Layer 4 of a small transformer language model trained on English Wikipedia (8 layers, counted from 0, width 128). Numbers have three digits each and are written without spaces.
Take only the direct path to the model's output, skipping the later layers: a vector added to the residual stream pushes a token's score in proportion to its dot product with that token's output vector.

Output vectors of the tokens that the questions are about. A number n stands for (n - 500) times 0.0025.
" throw": 448634530708603451491485585262503439540586372622641246457462387606577395632329379370533470585572421607573774340555416398529779534703437492431429406534486382361622616690554468701561565536428563599488401595610373276373556364346436578454426695180543392320384500471356469338517512469521366554510527407548433451486478559413605507267652518719531631558471261545581481400566706616478396516509
"ines": 677400454583683718478677426388294506546351509659616262775366471421501552515309553593434549658466482554458493363446291566434701563418483471553570411533445369302715754752584603440562531293420334373350440664572595313586698522523586582765550682538514214497296495589361465671366610523509191394572316395415482887508590613361389487537222458407401475631503436661519385338509445555316450516265
"ifications": 304447309532385747364609188643354225255413363798566167333456422430317523650572609430360456526492399447566645529343525386466734656411767378500356558795442351401606281525523584436676721614550299596385396512676489421342517502341445528566551582337599396550226464643433390537461498505458544312522335340388376314274226430686505813496406579350332622664358321688551422338643479647264573421477
"thing": 363718478648266684588667454411696385587460372656848284704334395383724366522515663643444356557547530539623621541686757591360711798465656465443492530398342399434528315539470568502653524337219545467521500444527504225454417266603542449637443628483708329673380473272490683538603398558491348458589258633581530544452617731455638639294452567352547537586462368336650221515563460429388464466366
"ary": 466270289485544596530624336474449472653469566502678356594604524517457318395560418747422513770612458369593588578617646271287389620679405283288538339487583295482312485391729506309664546482452242377500269604606424631395664609443330716487330534483251529216424496567528512467348456551555475772407621500278582440639217560501479605492439432308553502653519703542222558408635506425461391478540
"ás": 501593339594698746321363399363494520584515468630615530455269478373625706381256603458575279094626504632721754417489366364320587553437585395691529437520440574516575363715550664472531690409453697587529335558490418404227567449387547543465286559439564470486419493227510563576594476349513496575563474658380601615408353678532523564359610481414459547685464546301375325648515676286393345560309
" given": 442546534507385532456526498466643380575604583554818419439438412512532364370526628538567596425658363537463571507592686424423664483534491406579477611529456388583495471756559444615500574545544421576499317530599633249438470524380281489552320562420388456480551493511401495519670514581424525461536402520441435608426550518450595490448517467544575660509554550531504515631675579513557442510358
"umn": 534400309381421512468498363443493573448525244578520404566550461557765362536543728381779442365339432509532618417554609564523638516373560476427469611682434369407619764542610731576455547461375575471499428603632623272231331530630502436479319612546549403451394454615503416601511213444499737701556538327305463616543642516501507748466428534385557563693474532556669221466909444377574534686545
"|": 567545620651340468577384525472474461599336618426584630451638510626459499524487405287351366538567562369378639612502530524523478818358441510521383349618520507266458461618391678374622500365497491622584588443467455552632540526457701570669339586288594658579486477542388352432484638613444350366600575375377378506563664546350674482630673418310557560532555575281519516593709608439502382399492
"William": 516547471587331490498413562416414319530653301419627303488546419412556508607563598452495482513536503567394521430587617449404547522447564537465352425629517436364496281626716636559746724530342454555475408432520437497366525371590602639448416617358622571625488474393234319558356221631453414633704485624608528458558373492484516604441588532323356629638395412635560323601650545582348259616408
"nis": 370553631419529555540218356371496548464379335492686475593527469464634341315367416683372437474355500444603605584627559310479442391416404544558414660578241326607548477532615485435451510434445364544279506671470521283680506404560591618478538290413579592361495507332378669348385614111477186569507319676561483349481679555448567587347435754599515513653151526706572428606673581446601604614247
" none": 456629378649481513402445377290633391450586567519484463561412418334555593441537565492460377648390423369515607494523654419310603648420470419630326313674522450479419367515532433502665748639444366491386528496574574326429480396557565602446385744453414572711520488422439371431606334453406533383479530512569607642505372438472564589323401536448497598497292385500569336582626559514493536376536
"cut": 423520614518462385574619472479606426509639455501559295465626480409395517619462572452400575500619516312584424463473538511524708490511438561718488661765542649513586478766585547808566484745703468669472318345508795250489379366600390420608435511438571475525414488540310478355429534388542270614678439594320563459602595537482639725407508686501485441633627394544686516454654693523298417571485
"ement": 510439405703625690549460335196197399676588636573639599518579469544765517496355783774555021408477388728545673615630414531436656705568584521692356561781382217400553563594551567572549590309228456575499521530564536536451689599481329557417232402327606335582499506448278512440420582467533462436508338362482465411447436419602830696510352475436213531665459553363459576432689380444222347268592
"s": 494540639572635458585682584651547509495408536473454425363516639476422723268532452283491595623617603480326357653288545661561193431340366610314582417467512516478611698560415297437433246372562453343536484393561338454385507670478274343558582424551334480702508512511626464587164581552544426521366611211575355406575378482531432370596156487566598383551537550632619588667426474419577617440595
"eal": 569530576421520663568417315371387475478750354545603378432363436227496488356564679616625431445687328635602591373641576493532580794397645528534586638587605342401671480830629621440595578495437294467634543444511706481481541550763602652514325303411324512467446492501282502618347412632480622543562273439461532440593516579639426531554360616577327398635329400494549423322473773442236294462567
"uation": 438394631459565659254663266397607406409581439750540336737498345374642446451521540333257423406476439694308571403389411289332594641470701406519472726847534635425629517319604657499665551558485520365463513643511598454444555451466581626394172577350645588386163482537522589621394262400501566446606312495398515510389459466517548837400464520494379551684475329350294577434825558318492526557528
"by": 665359480413608453543593448482582384459494608316610365817475519363616540379519363462442583657510551422634493390424315610554512406377386650307492466584273378622399354412536571514418640628522566611496396432604371485683590379543665543386360529527464542502233504471311419648498336378537496601484601640542345496572397503479490570324716715388468515575475360519582367293557508608428704550517
" Census": 446424366503276519416141541458826375364626504467636150605551411290734168771523407604522364392654418598435427569444631587457525858422609315845427476571370505329825497538697548553532661397461271483344404557701762506342596438423564589743413408525660376325345511656099443501312503383385688653714488426291498713561522384708711444618348336262507617632508198415557592741557460686356654681447
"ed": 518475576501627627725615257522312596498555752319639327564477617559447596392545737632705553506536467387651452753496535478565466549729583451488510558498575445468492426392502448518607300337309354568488639317459445632347591613585415465522520436310520468514550495514614374466360535547566172240438360456567360331619535472443395440524367567354637559588675377609407773631505611417456266496573
"ster": 380266760454411487672482551411668404577677461377667395621628551291543465375529363480547464666592474733696505505634788646529309316325442402578457468716430542531730440514415527632497585479291585372376433523435480377533361520501565633373630495413563388727436494458450598398296230582527297765389447448674667570633378703245598485212408489600441531602430430576444312357600618694304402686347
"le": 521677509431683712382654322421336574244590496388557608618523542493734638368652528558428530501533541395416510402501488567490558549541520659564519431712602494565644726212442527568388493303579493466536791349538549494337553643626616421573507428524545549705476502418450495517577387501553208584486424386438394650409305577321498207601566469650488476609287549494498401633511546420467520533332
"rus": 326583544424690549649628462418569534453295347461615573552434460417649491328494516629368375420640501537647731377521652314457538736226627431717568526529542567519538408412555608588432593638361430409416696671659486280540468501608637654484175528289561662456433503462509376513396394282484629462456511465528509575336524615634565521640588483589352435660366598393495545450675355452406511650486
" page": 378505440723511472514612588473644251367446640549731412543595462501621326527592706594658549347596412504524503361508622274464615694499636280511550440424512430605369424650686554714704450529495616338485270588532573333341394604334316498541551486494591371638461503753415564421523556431449401626657630552605593427607566496456502539335491606421429596559459454376474434467603646546497505596419
"known": 428382400624491576555489373621589315344543391630693360785518228266673466409447619494822493501679509535646600629476624572552544534398672565662466427567305176518316540355605566515730750595386322615524316415497413230213515353431707312514333526301465455533376484236307604315540539507481373599627432547390445407371381379446841490110362665217265428659434369519562284207775649678398384577407
" direction": 351647526504269642502647301449456544311562438459609205532325424590495404666282618726539440620611416344421458313633497211520636612435314321487426517461498533436621478788439494498517521371594582396485458471521661252587520488480397398641447512317677591638303463443472483468581587481513252598630538585440626510600336367624509580367459570379347683500607431312518542364799478627459274380590
"bre": 473596347460548608332749566395666359597565648399547364475603517402562547334416515345760423467494523464557501277511659617447469477501406467372440489801513493684437539552596520597535581491351660596495476427536548307431660638548505435580488689556535420592364500475441505517293583381499440434556519591542494598447408552416497575268593697430745543645498364433626435519413382604283392532370
"idan": 551514637551578573446646502447401478493376381468635360531454461264548441649327517717359626451389534711724530272557556540608624532302565378759480702452290316393634378741444693457727595420417483308403312442619697255578546406630479595553242504499348418633499480556478493321491461321518229397555491691420675507630389661345573790196550596345572622651368409534564496479634428548429497381434
" sides": 454529520588294767558564388611591276336504434579580435466201348438540326497551310590607381532517423432375460411568555308573521736510611505523393412701433359372678365645601452594634491281644364420580516607654707321635564387564551331399451528393624529653553480467416634531491401438452265441647381713477641324723309248688707511540575570479530750533370352539382614421864666469477468333428
"ild": 576413567607385447324609259397357275405476124486622430803318497523807559388361628574301252519633477545671568324657656359518529523185581557760504699467294321329452413684650571519456524550287494362677324429568581297337545335553510388574506336522417377694358505339502561208502494524541351506473529674613643497595496267374506458526425603299290530651594211611520459265801492565395614425620

Each question shows what one neuron of this layer's MLP adds at an activation of 1. A number n stands for (n - 500) times 0.0033.

n309: 636524575708495580478579296404524420498431714481561357660561540673503474621493514653602489474617412403488457529554390497422454623463557280491544562403520590597504282467615381515424560632485526474465521676476518525662469439397537325472717406582552380617469645601539654437512540378582518570351637330437354545467387471376582498622470599529554486532496503573466630364542614573474564665463
Pushed down most: "William"

n312: 484542456526460481470429638381536330437568552394321362524493646620527397629433582486508539499268304537389389370393537427566532497578536621572517552481417386525362416415620601385573497522433489475455528446416507593541580324554557597472637430564450369631394441451525438501455449710496598652499628610492554608388350539459363463482483448702418607609443514719367457533402646311582358577450
Pushed up most: "William"

n222: 621444548614668420538632659596464503638459593522537589547430522412634445437507519424531389545367436534417430370511510584427506463489528501466379380619521516423522633463586533506439235726626441560375544437597530597523375434356380526384490392608498610391411509632566545577422377546413542436510500543292521486552567495489557534465497473507369427599557472481517515556335628484457490505598
Pushed down most: " direction"

n278: 557575470343422472469491531390295566476520427597475564593472579499446480592474453565533561485378439414570433505565500694370475617461471370584521478429578534537476666424569595369415602660440425593533562472583453524602399458438392455586517604525599514544646519459374577399478432363583427455534494508459417416243466559339525463605426414499343452567298617431607473423483494589364576495412
Pushed up most: "le"

n252: 456398491607489430449358400490459512418644510534591429370588500531505474426429455548476500460576692526429667366622408260654546547513466650595645679334549443524527444595698484499464578538417514614503422550718426491607585609642565433601466407482475515566539612396538494582565431638426647484306442693519314601471472418618313464548562417613305440435447630546557474330305732479444628487598
Pushed up most: "eal"

n295: 551567622346471650528484530404403597479575450721359431490447770548544601581490630496395581646234431558273470478473483514575549417530566519437570577452478572522597562541610653468645445535269396526487611511582623409578521526411696551645466651459472615524433428579654466535419414462420479616356417522369530492386520404490502608417580412480311438471591428415728586534425485443652504564443
Pushed up most: "uation"

n87: 564456512418487549473276433531611611516455402489606608493366482633548557464532602438382534575487351546469554523618524536509495459437379615668578520595484449551582449533647520575598713565491535425478588547624552502455538541506583522471505609320477586624644530482464438389585420543534540440478481538557537401495328487456449425535343415595553373468450441477532480628452462534539611283538
Pushed up most: " none"

n233: 417419553441547400401446449631425587377458461501571373406484474376537565517512385346337531493578486428343567313520695439401545509508642563492556479549679422354474506473626483446435417473532552462476464442346504514498545562350587470475500602426338469235443498451506521409599424775551523453527366505467506354433481551505407663529469491606429544683575550478440526581378528343661666568556
Pushed down most: "ement"

n145: 382601460563515448586470573563493455514591471507399484479557581646457507459402549629492434351406470582346529454570425570533360390439380485548580424510454427408569397458435264490550558540673422541536490436541498608435373594572615452610525559509386513498562580596539541324485441516536590430330453442565551508450582515504525557569434568494418341566605420546395505548559573633559478539558
Pushed up most: "s"

n10: 698440579417583635526486473443440676532585361565480524357318566330544211498527403300545508487418678458596459516372617391553582526443588429558633530591513576477540458524579501519458546543572645537539537339449503450230521615646396499456540561300459458475409444522531649605601532536519571588420613545484529539509605562503412530499388531589632491446559508655426632510618465468529282454408
Pushed up most: "umn"

n118: 545650602521416470505539549579533385465446395506584483636476490615467364506536557427414447414437566559475420476537576449621495438485435460527638437580495340494585598362446311625520653543556440533375458380569440607548444661554620360427508353569608373402525436668439401628505394518358549361490605428458668476576687575704493503555495681518536502599589446497347403540454635425421469682358
Which two tokens does it push up most, strongest first? " Census", "umn"

n221: 505426481492512382454422469500373419508511486487488474458535675429598338362437511497532564577472646596414415448559568511425565424619552555354412490583454541425515465502592452454456453431518489654567483434411726674563515332638480541616512397462438507429583337457560484446551486496382463495546497525446475223527575447408501474402539414453514701640554476586457391544560446426369661618333
Pushed down most: "rus"

n25: 636375448478380476681545573515425444657520636641592466409408603536465469663510452571549516406514541578475461732557567369551539666484578370429370304486399547466538481601501470546425541459543511401589493457453614456486361477517524533418625539539611538405623418546581532542454419627383513577344374514414379660551504381422473506357344459293401534420567264617294523534766525398508506481501
Which two tokens does it push up most, strongest first? " sides", " Census"

n307: 500475633399516652538478528475467502411575525392479617434520430462631549351420490474425456458588458532714374646541576487436427509509447458521392604467423531501625457399538435404285372475547484681397433533518566489608466541576562431344399569384634528410383624502521557586710580454682435458423575583497326269486446582519532485439414647464495557449489402636490582475433457480479448507503
Which three tokens does it push up most, strongest first? "nis", "ed", "by"

n244: 315357275535377752367576588576449566702599595476260515462429331372604573480531525499286567466565660531347530392451551395511477553508623545426495378582602333633379529372501557624492533502515560436668506429356383383401483429595412476521596401559546378553485738420468454708495754431289621304257410471714599619488588590630686391497593384273533462064516375354603698661314568648500421374565
Pushed up most: "bre"

n191: 530609626614375259457509665574402409500485321360550399547534472483430457331503621490612638383571447490487542311538398440393381504394571596447459566436433348359609417437455603524476491634357317499561444623572589592492519522398550447331382435330401489532541309433680569481418550496545507378502483483527546509421380421559544442438602505567531370508588458510404422516661605472406534574570
Pushed up most: "ild"

n235: 459490515640592395685505414516467428543451593382497623513622446675529491463472462435585507481695435573461534574590550421427560341413556263633680464423617432547589593609469224472434362579541427608586620479432556454427518440446475504380582519604477547396457582422626472586578428466573661545478450572595529548459482561531604429622606527491461604183571585665361357551477535559431469487437
Pushed up most: " given"

n73: 473545602552512446394511548405545455618501597355455582549343581463565528497519644544490406543535264543501504524641534546555657487621384382516391466591430510445460612570563539634559549560463438486517520612454405483564411449446513536578571500416467393541633562482466480552406487513453480391551547381647453442441396341533359500573539604487441492579656349433425558419556536603396523356414
Pushed up most: "ement"

n226: 483480419477376611611474630477675296317472578459424544334453579384520540532507523295509383528409558609503569437521592571579526539432490489563479604347442371598468368444499434533447529561566578596487551519563454340608546450501443465523516488389368415622406474452559464453607567491324466330521563557693363753375412474488343459548637617579532256685481596623432580596356494422516625608490
Pushed up most: "bre"

n248: 519372529519519396598502562510479312438376457480335575518470391478502541488385417526657492603539470618376612465328399595634407433430437358470486584411404547446403707509414408422459617575541560646479545495494498337506443456695592530527395592509517646449627444449527566480618683306308453500631588479594567573525520511462487421427511402467531548468438404545541420428501434340487535451585
Pushed up most: "known"

n17: 539591704568540377493552501583561514714492614557545502595460420501591480446566493598387456313456466516405470328554626546452588499657417625597446547646392550562479583583522345353574682351493649398440490460550634445521404554522441507436488401545399473553415501604578353628532470560501405481618472588482377556396418588596552444411361462367487491613483632535639549389504540615505513571418
Pushed down most: "ed"

n52: 405487488425621585533411607656594552629354458439484488581516623605588480494317424626459610569459511545573627502553689455548581567471630637552652484481471449451477520685422527528372388412497472422487451594586486604629457506443397621548496500532418558328453670415414520554466656523621526506572408624479406467433351485499432386596680441302637411829570621427441468367406430504385537446438
Pushed down most: " none"

n184: 464490503341575431415396510387475383483538536444736457341456434404573399579474487559643487464584578623547525587465615547459591535602355415533405572447491465486459293481524442504433620495635562528733510523487597647569497381395526465554554343380614360556488591522751706554512514574414472508481444538382475438408453492612641518442493319489503436437584409422601614487425639593512355586520
Pushed up most: " Census"

n144: 527389537618420443469512579399380546586424470553579555506431339469425326491518593499610484479632404404473567533562460544553529509585591498470449543494492546594481523412462445586528798578506526338517542510283504459449385636417435498575506351623405569563661528715402575415243391582588337507538453559564404492490547449425507371389574453449605586320548576289414612609601424578563507540425
Pushed up most: " page"

n273: 542596613551587509590563459522635434421493422356507555460446542667503519634631467430489410558440496667437559635558388422577466552452582464628594539585501590459411351571563411487623585419521557563519586611489688609502473519533418648503537481496475496636588680506476438475526521559289615521524469466346251588575563405534573643694589406406392396176512604573453691447609468515470406418491
Pushed down most: "bre"

n62: 585468402651491496436583391516372436585505426503482598481460562601545678533596557674580428512523541770583470364663486322369460517503626625550409421475707504494590319508525576582510363403534373308463470520505648570348645425470538359496630460273351455566650486631523552499591497443478609361417462510667637541455715315568472357559463557477430481511533369518396611432551478476479411359524
Pushed up most: "ild"

n95: 570629497424467542463581512432405360465554583713667506431538549615346443335521560436442550517290328492692624471440354569562599558592470581543371424694421455383482543450366540657464560490367373553473541572598574558582565483445474704398502509551543549498468559670455401476480441494613458442422712487498440533470440576515608611520532341569330563521550498442582526653458561488482731497689
Pushed down most: "known"

n51: 481603634357516484556571506520382353580393465585601501551540469392391536557528455475573532493321555496504556422357387409663464391425410560415551464611418504604505418523453391511352511416443652528605384516344392511469678446602540529404404508567498322533328500517591537448484492525464492454576462551510587604517557444380543683422488603446446366324524537458455516392560553523221634575621
Pushed up most: "by"

n305: 483312530579461508471414443510538560522620589585572358563643549373357443391514491394366364444451630464495528490522503512515502660575461562524443478555420357434422494566667476528588509379438695600523481624536526528406468555383267525617589437461543478534411607663333507509498476520472472464549521540398463466436565562514557447584476362465476466414359351670478481521510331421580613569433
Which two tokens does it push up most, strongest first? " Census", "ifications"

n22: 504337475583533434547507565472488542555417477553488596708415440551428596401630440497579469466549498533420357430494713678562513481468454527467321420504373474495399619560498614592534447510490574621367362405425469471579537414476390379566562558445570417357506435422328655626493707562314514440607358506456538583436538431505548504608432348588686672508417471513487596458624475272537447457374
Which two tokens does it push up most, strongest first? "ines", " given"

n86: 489441420511608442579520573421449529446519374521504454627504510344624423543471426560429580652373439489608625554517618518517407344491482457474473680632335545325533687582408603472576466446447611478587588497373665269362558469295446446432360447392486588585490566534395503476640370421488416490494546489634586555479567467438462467427399468507733408334504501419393457585615386475586493512612
Pushed down most: "ifications"

n106: 588541560324373470515562448422499568513461630647500442483483565549473685501500486248446592349459510379445510567531516644442553531520345499385551254408496447543446313388286453620541489607361396595289368471656404487586409434290495557441361571564340581541437634624425286438589546517592485408458474527509593423576486519430493685430489429473381600570620428461422638509486491466514548575406
Pushed down most: "eal"

n33: 488501660488348628465429505530467364489510500382654434442488572517390507484383468327443482446509522412468544409484528377514499493497471331462615499431546454404296435569556647654364568474449396493571555382510718546427497402395501462476494492530438465523532404571659527530486454550408517478565589530485494476457436457580526696573510624524536481333484589528444478354523516498427598406464
Pushed down most: "le"

n165: 661575420496567450617551424506444607545675554673550485425548382528542641640478533482650571380687525599432663411443464485617494589385589396502519621463608545479531542473384440395551398618507540541488415633633478409488583436728367490469435439531545563460485498405424540464451484519498418503491583485320500361436353598417481459520501635424390476460372640585490574519454426463532613530623
Pushed up most: "eal"

n194: 533483596494565634354483485480637395496544698506519618474539406410374490444495446335553428415559463425620517500511411521579382653402521623588526544577512485607513404441599544435435461501392694502549501521579482574701375412586546573555665515525483457612505596680544498426333510551706581510550550574469469516513244421549519510561522448400562648441419402567556374521348502455422468321578
Pushed up most: "bre"

n315: 496435486317617357641491519524440602686552457492583282522398446457455588301537633470559540350505435383450379421515395649435433471516503562476564495411618552571514486646429693472546663489523460604580399558706476535505595480341406446563476461417565667717351397533424494434460364404317420637449326508484490370402535480362541411412455538614585509527609488524491413494446348427561633537490
Pushed up most: "by"

n117: 495411500456474728418480526510494573458474437459448494376492427389542479387575672332519591465553359553447610594516373461627431451523488507531465529538626411385534460557580640350492454482565492460312486422545472333411572485512476489429470475617548582601596414432494498532567482449361434507627588491532459519548458586422472474497441369618471609936432398488360675504407579469487380568523
Pushed up most: "ás"

n183: 374513437689440427356463420514486433636370541472491597480448523497611537457469667374575483623607455559513596461530433508517426503367394573359462475335452518216638530579544763575580399420568478487521576567425471479363572452414657415453458484338506460509545508548492380243340492396446421553466429523600471555530559588466372607406434463499417633605483526455475579653582485430388674453483
Pushed down most: "by"

n185: 682559408412481335346525524589580374628593542514431538430392321544389466636514532447657587521647497504498503531573673547404523475543293594564545678471559441484520551510273417628408467461498593559396487510601522493530468492335497440533444484371466514351461687300470465579653509452418682477532461533371397510515383665585580405520498402621572488498573524519481458624610587524782510506431
Which two tokens does it push up most, strongest first? " given", " throw"

n177: 622437617779411563499595497566513517608733584515642436484484512573356554490519566531574350403591311581440441657501366545301624605591453515479340401532629710698512604537435531391523534453503445496621391460499474503510601545456442530492421565611599564635540536462473345415478500341353508451606667426339493485562388661380302446518458412478306625499453563643581282331623520454455437480574
Pushed down most: "nis"